Layer 2 of a small transformer language model trained on English Wikipedia (13 layers, counted from 0, width 128).
A neuron's activation on a vector x is SiLU(gate . x) times (in . x), where the dot is the dot product.

Input weights of the MLP neurons that the questions are about. A number n stands for (n - 500) times 0.0011.
n28 gate: 652 299 591 509 737 372 401 509 626 542 775 362 505 413 711 265 316 529 757 658 437 337 435 535 614 710 481 543 523 457 388 571 495 429 788 399 643 531 171 485 194 509 462 665 131 528 537 645 473 613 519 514 538 509 520 709 680 377 449 477 476 322 239 324 424 443 462 285 274 533 491 439 452 534 447 482 148 354 577 551 848 528 653 703 659 557 450 422 191 817 343 198 384 409 571 88 422 731 505 505 329 797 364 736 525 654 588 701 638 467 720 656 510 399 620 465 281 682 669 336 566 443 287 514 819 455 546 820
n67 gate: 535 753 209 597 445 785 440 369 381 251 385 553 543 278 314 591 304 448 553 236 591 692 462 482 390 457 661 500 710 532 616 449 392 535 698 460 557 556 465 558 500 504 350 500 316 477 568 352 639 484 481 638 469 485 627 343 723 774 481 504 528 500 365 459 528 645 351 573 690 395 335 596 604 698 532 750 567 570 407 654 404 473 615 538 484 578 418 470 368 508 378 283 555 309 496 615 669 547 300 597 665 492 636 515 764 405 226 449 461 414 425 469 260 674 507 256 292 577 659 380 285 605 324 436 508 529 599 624
n250 gate: 172 610 546 586 523 299 500 587 124 263 415 680 601 426 408 651 449 467 319 275 454 676 464 333 477 495 652 528 439 458 685 395 487 713 514 624 992 517 537 432 215 631 647 686 860 414 628 322 395 595 523 555 559 457 620 336 486 485 473 346 658 388 558 301 266 747 793 549 567 332 438 365 486 477 684 278 244 486 648 747 296 553 241 331 524 358 596 434 616 301 573 827 612 657 446 408 706 396 549 277 491 536 658 518 447 672 575 569 596 414 592 368 579 674 406 571 444 604 450 124 692 432 429 460 641 365 571 528
n257 gate: 620 453 624 411 455 302 336 546 463 661 540 212 708 242 369 624 351 508 453 553 606 469 404 418 376 661 559 383 278 670 452 369 430 296 353 542 489 553 575 444 496 507 734 627 317 593 547 650 414 616 367 319 596 514 520 711 317 504 665 514 485 213 614 596 598 631 598 563 573 679 376 434 500 356 590 354 489 630 396 651 671 267 357 416 262 302 489 522 462 568 422 474 581 291 422 549 707 396 616 426 328 441 285 558 658 565 857 455 586 601 417 384 599 417 430 465 362 496 522 579 365 403 489 421 546 508 496 439
n260 gate: 470 513 478 655 747 600 538 554 513 360 585 383 509 328 422 622 504 366 702 395 659 500 594 496 565 260 594 566 621 500 594 273 620 806 496 421 568 455 561 657 370 306 360 604 292 716 529 573 496 392 478 636 741 585 482 402 274 486 419 735 734 461 530 405 474 657 692 449 348 785 810 380 354 408 802 463 561 777 421 500 477 470 160 428 427 452 392 508 460 548 557 566 406 813 681 504 674 427 421 375 382 530 362 678 628 805 297 425 422 513 610 643 682 334 451 306 531 617 375 467 339 478 237 965 531 280 466 575
n28 in: 722 114 403 767 519 524 215 514 491 424 543 620 627 627 725 612 751 624 444 777 598 208 220 496 679 258 557 490 282 622 552 611 192 596 451 622 434 368 699 377 342 620 306 399 356 414 467 602 546 639 605 393 730 211 763 648 630 536 665 626 613 557 600 372 413 452 558 443 481 462 599 780 377 471 476 495 461 438 459 562 685 594 793 500 429 215 653 397 387 304 596 666 441 314 754 597 683 519 253 750 882 735 361 533 546 593 660 578 418 486 578 495 209 531 586 575 475 289 447 389 785 961 580 323 271 398 637 702
n67 in: 619 393 596 416 688 638 412 504 383 500 564 424 310 558 882 440 504 583 567 713 660 516 334 767 654 492 609 608 493 523 678 546 545 580 426 263 660 482 434 414 386 470 512 511 615 611 522 282 408 592 390 624 511 500 601 697 607 554 654 570 617 477 712 704 291 642 646 538 519 477 451 326 430 647 488 489 442 477 606 247 631 627 339 500 580 342 393 515 363 282 678 644 536 391 542 585 575 534 271 324 258 447 382 691 237 547 399 387 458 722 585 393 433 695 403 556 417 372 188 338 535 416 485 589 464 561 669 520
n250 in: 539 382 408 500 748 509 744 625 436 581 762 405 597 247 708 458 335 361 335 496 589 373 225 476 767 377 530 465 324 376 638 329 590 751 659 522 402 508 693 440 534 591 478 656 504 617 458 601 588 613 578 452 283 443 670 572 526 712 752 647 664 599 453 699 570 732 701 333 747 413 308 324 291 297 676 637 447 391 250 564 509 568 210 364 400 509 471 238 331 460 310 632 463 513 574 487 303 179 570 561 605 500 569 410 353 633 551 760 518 339 540 387 420 431 357 754 446 645 184 768 469 587 342 525 378 583 449 433
n257 in: 640 515 604 472 508 680 531 576 547 504 579 305 641 488 373 535 451 673 423 714 634 354 248 431 207 608 555 464 477 755 524 440 71 425 375 452 430 602 363 228 473 512 758 520 328 675 647 744 592 842 310 287 595 515 521 463 588 422 629 573 394 563 645 716 472 644 504 626 558 591 211 472 606 286 548 374 472 631 336 681 593 310 304 383 316 520 692 601 398 399 341 395 541 528 571 480 676 464 449 532 400 524 500 496 500 374 807 496 680 592 419 456 471 466 466 454 279 471 389 627 464 329 438 581 475 479 508 365
n260 in: 535 521 408 582 535 644 629 616 402 568 427 427 496 261 232 716 451 590 770 610 319 232 509 500 636 404 183 548 450 434 354 736 569 418 632 681 284 417 539 426 441 439 588 465 282 365 331 413 487 565 958 241 465 524 335 321 552 566 594 609 593 500 770 612 548 710 220 590 508 422 393 680 722 645 403 413 421 383 575 689 264 297 491 458 646 408 546 542 429 283 558 694 562 438 457 650 232 474 630 504 531 357 401 364 551 438 644 319 483 813 522 522 331 592 296 405 674 641 314 655 609 240 223 302 423 422 364 567

Each question shows a token from some text and the vector x that enters the MLP there. A number n stands for (n - 500) times 0.0073.

"In": 622 576 534 417 470 566 481 510 553 483 392 461 614 530 469 493 567 573 497 551 535 672 427 449 529 444 596 510 507 529 606 349 573 618 644 503 489 424 298 652 449 364 390 375 483 392 378 521 637 481 515 256 466 510 419 499 530 430 520 452 347 484 524 437 360 429 402 382 458 369 522 530 391 653 421 674 570 448 503 365 766 261 419 583 437 548 521 647 406 513 481 556 375 548 501 637 480 315 708 435 388 522 433 618 378 495 629 250 545 269 488 316 262 583 468 411 592 401 411 487 579 540 445 476 566 681 599 696
The neuron with the highest activation: n67

" front": 420 348 372 637 616 442 516 424 365 379 481 590 623 582 447 389 494 553 607 517 544 456 445 693 515 571 561 459 516 459 580 520 517 488 628 577 467 697 412 477 404 362 553 388 431 464 672 433 530 435 413 395 303 539 316 491 550 538 641 413 476 391 483 529 674 462 541 635 545 545 548 566 462 710 640 564 677 522 419 376 639 313 569 498 281 433 523 607 358 535 579 455 398 716 420 583 445 303 661 456 316 462 567 440 579 586 546 404 375 409 470 309 451 471 420 634 547 376 483 576 636 562 396 733 389 593 430 467
The neuron with the highest activation: n28

"work": 501 560 556 493 503 471 670 391 438 370 561 627 724 556 322 421 252 596 480 451 621 449 420 752 529 251 565 507 494 513 598 563 339 489 571 539 552 623 341 342 415 337 425 316 393 500 443 468 524 443 431 298 463 607 421 639 454 384 513 570 549 504 334 458 576 468 396 532 562 421 489 616 396 548 530 525 628 470 332 376 566 420 361 460 465 391 509 528 368 390 697 589 494 642 291 665 607 382 573 626 251 525 329 551 420 608 511 396 391 437 565 369 330 501 613 464 524 453 373 440 533 500 400 571 544 619 499 513
The neuron with the highest activation: n260

" M": 499 458 541 615 501 523 578 521 612 416 392 535 511 768 313 391 521 551 417 569 537 571 522 587 515 491 529 565 480 431 543 397 594 528 567 486 420 420 590 442 433 322 417 579 493 577 454 485 466 454 422 297 420 721 286 523 437 442 563 455 548 436 508 617 482 516 524 475 504 459 488 592 491 467 604 614 639 438 354 543 514 197 554 379 399 353 552 621 266 430 640 683 388 663 509 449 572 435 581 676 321 556 513 529 533 583 644 461 509 416 473 402 502 578 586 652 610 327 413 551 623 552 499 427 683 577 562 609
Which neuron fires most, and how strongly? n257, at about 0.5

"ary": 478 562 442 612 532 514 497 583 612 398 434 644 517 776 375 480 456 407 521 541 655 611 499 688 468 429 610 418 563 537 502 456 363 464 553 559 390 515 372 456 538 342 693 442 472 467 401 529 775 503 417 333 429 486 479 524 449 271 464 556 480 528 385 448 519 289 549 700 631 533 357 595 523 547 495 470 662 548 249 385 566 418 422 417 445 420 499 487 500 481 729 596 482 559 299 548 612 383 593 490 298 691 599 521 526 488 476 489 443 451 586 497 459 576 475 549 575 287 473 500 671 494 459 548 514 566 478 652
The neuron with the highest activation: n250

" with": 540 346 421 545 492 532 627 551 528 387 421 696 624 691 300 467 761 438 598 417 567 614 473 667 565 491 584 401 577 341 480 464 525 592 557 549 508 485 511 457 487 428 508 437 466 513 717 660 509 541 430 433 540 566 349 426 581 394 558 297 422 404 403 497 586 490 469 662 485 631 429 556 447 646 511 628 597 527 434 433 603 309 580 458 492 561 402 580 366 417 592 593 389 651 438 690 470 362 670 339 338 607 312 643 571 578 427 404 379 396 439 381 420 516 509 532 641 445 341 481 629 532 588 483 553 643 533 499
The neuron with the highest activation: n250

" a": 630 432 587 460 618 507 654 402 484 238 291 521 582 750 327 509 680 405 443 448 484 623 703 502 670 568 510 595 452 542 514 440 443 581 521 635 490 494 605 512 174 327 505 387 338 549 658 670 532 483 415 414 470 517 338 430 487 423 561 418 573 451 461 444 524 504 477 578 461 373 418 485 505 626 492 604 566 534 413 324 471 356 513 504 372 645 448 558 486 464 613 539 324 561 319 568 489 388 673 513 308 532 484 577 624 567 711 437 434 525 494 359 435 573 709 559 609 473 526 472 445 571 514 533 552 567 491 587
The neuron with the highest activation: n28

" these": 604 511 499 405 586 499 554 479 496 435 559 577 627 717 381 477 506 441 529 501 541 682 580 812 474 477 518 552 470 464 456 367 452 518 515 631 426 300 389 438 248 363 584 421 499 425 623 629 533 448 427 350 411 476 295 346 517 401 565 397 308 290 418 544 396 526 353 452 530 432 522 412 486 597 758 621 649 485 621 543 577 559 603 575 441 627 557 607 573 512 671 564 386 577 429 576 507 251 647 354 394 557 674 547 429 553 480 459 469 379 536 476 474 525 720 659 614 431 493 637 584 532 460 541 473 592 434 557
The neuron with the highest activation: n28

" k": 540 383 432 599 609 433 655 462 537 353 348 500 497 689 400 417 286 602 621 493 519 624 482 734 402 408 558 578 470 482 409 363 525 571 555 463 451 573 577 460 355 380 434 493 493 556 396 495 494 423 420 340 311 665 284 691 469 442 468 303 526 466 404 566 602 444 431 541 462 564 518 621 529 475 452 611 527 421 418 444 678 307 556 376 463 490 589 546 343 420 619 583 449 680 385 541 507 413 745 596 345 517 377 578 584 532 541 543 283 299 523 490 383 610 514 560 608 290 357 518 538 506 467 573 582 610 520 538
The two highest activations, in order: n260, n257

" the": 565 515 619 430 638 547 646 495 392 295 423 556 682 961 377 521 639 438 462 515 474 592 562 499 594 566 522 501 437 488 504 489 491 487 535 558 475 503 618 525 256 344 445 459 401 456 673 561 548 487 472 477 490 474 260 322 541 370 542 446 451 397 385 424 449 465 369 435 533 491 482 521 459 538 592 587 549 521 496 355 510 423 664 492 389 609 471 531 480 499 553 563 491 581 408 576 537 248 765 424 295 516 494 617 614 502 661 507 509 469 512 427 498 534 550 552 548 398 407 499 514 514 532 579 511 584 520 533
Which neuron fires most, and how strongly? n67, at about 0.3

"ined": 544 515 615 316 428 589 540 354 496 486 421 544 622 695 315 425 379 528 579 496 479 599 554 654 580 405 567 428 628 421 434 415 486 550 634 576 446 361 415 403 481 439 444 381 411 532 558 583 575 501 468 440 513 532 440 581 497 395 560 405 423 401 323 482 672 372 404 549 541 454 403 445 559 645 558 641 585 626 354 307 702 494 412 498 565 335 499 652 447 398 750 651 624 588 256 608 490 322 579 546 338 611 520 668 504 505 411 363 417 572 545 518 534 497 379 480 595 385 440 578 642 624 443 665 589 629 501 485
The two highest activations, in order: n28, n250

"ge": 439 380 634 448 578 453 583 431 564 434 406 584 605 590 346 352 531 279 521 427 637 628 378 570 549 485 408 364 538 498 490 297 439 607 510 512 484 467 496 350 553 390 261 522 619 277 640 549 655 476 327 446 507 654 361 373 528 388 462 624 345 603 491 492 679 414 524 496 542 396 399 578 504 454 361 452 599 618 412 441 373 325 356 572 417 484 531 588 532 363 476 538 500 590 499 483 497 545 594 581 404 539 510 499 597 310 352 326 513 356 685 421 454 574 338 803 499 372 452 717 554 464 334 691 619 487 542 477
The neuron with the highest activation: n28

" St": 419 460 357 607 597 418 603 491 500 443 527 466 564 657 324 519 437 499 441 534 540 560 423 565 557 481 553 518 458 533 526 434 496 521 594 535 532 431 492 458 407 516 479 412 312 545 562 473 468 467 362 329 496 683 389 508 634 428 546 507 518 531 564 624 591 471 498 512 597 481 447 654 547 430 490 594 649 496 362 447 614 374 629 394 360 427 443 731 361 428 439 566 442 611 459 398 561 375 826 643 279 506 540 597 549 564 744 366 391 394 407 411 471 552 507 741 566 420 497 628 590 601 434 576 516 720 429 642
Which neuron fires most, and how strongly? n257, at about 4.3

" guitar": 470 596 553 417 566 475 571 563 533 401 447 623 643 580 299 379 577 652 587 499 599 516 458 726 677 448 513 468 487 390 685 484 506 555 570 625 407 516 419 400 387 322 457 453 359 440 457 592 364 364 471 376 384 539 419 495 462 474 536 394 521 423 512 500 676 499 480 505 528 410 469 447 392 595 558 515 566 478 297 367 662 439 464 615 271 474 700 491 323 381 815 546 476 694 443 676 573 368 629 509 401 486 480 513 313 669 436 475 471 619 501 419 578 413 414 693 561 347 451 521 535 366 443 560 481 621 429 584
Which neuron fires most, and how strongly? n260, at about 1.7

"After": 532 464 583 451 524 507 530 428 617 465 392 601 609 565 482 471 587 580 470 492 425 547 394 730 559 533 526 508 421 573 580 488 549 525 611 346 416 409 453 606 439 414 397 405 318 428 286 600 602 549 428 347 437 494 306 536 567 497 539 412 307 389 512 522 532 446 263 491 585 491 548 414 263 663 417 626 622 492 609 399 583 439 523 494 350 495 389 558 382 520 521 545 368 641 523 629 500 427 726 359 373 598 510 701 465 452 509 358 433 364 310 384 482 530 472 559 678 318 401 486 560 590 610 448 537 647 579 608
Which neuron fires most, and how strongly? n257, at about 0.21

" com": 588 490 497 507 602 458 690 537 401 389 469 564 520 514 383 494 439 701 506 490 576 615 447 648 715 569 549 513 682 587 518 461 589 439 469 525 576 474 562 396 286 280 589 326 219 600 505 618 452 496 516 335 329 614 338 657 617 482 483 354 658 470 473 438 566 494 396 602 554 533 367 510 394 509 328 672 590 409 448 387 612 356 490 576 331 481 532 557 430 465 608 599 405 548 470 488 614 460 496 513 175 408 550 519 572 601 600 534 542 403 547 429 395 580 512 723 649 554 447 424 646 560 405 580 514 658 473 578
Which neuron fires most, and how strongly? n257, at about 0.63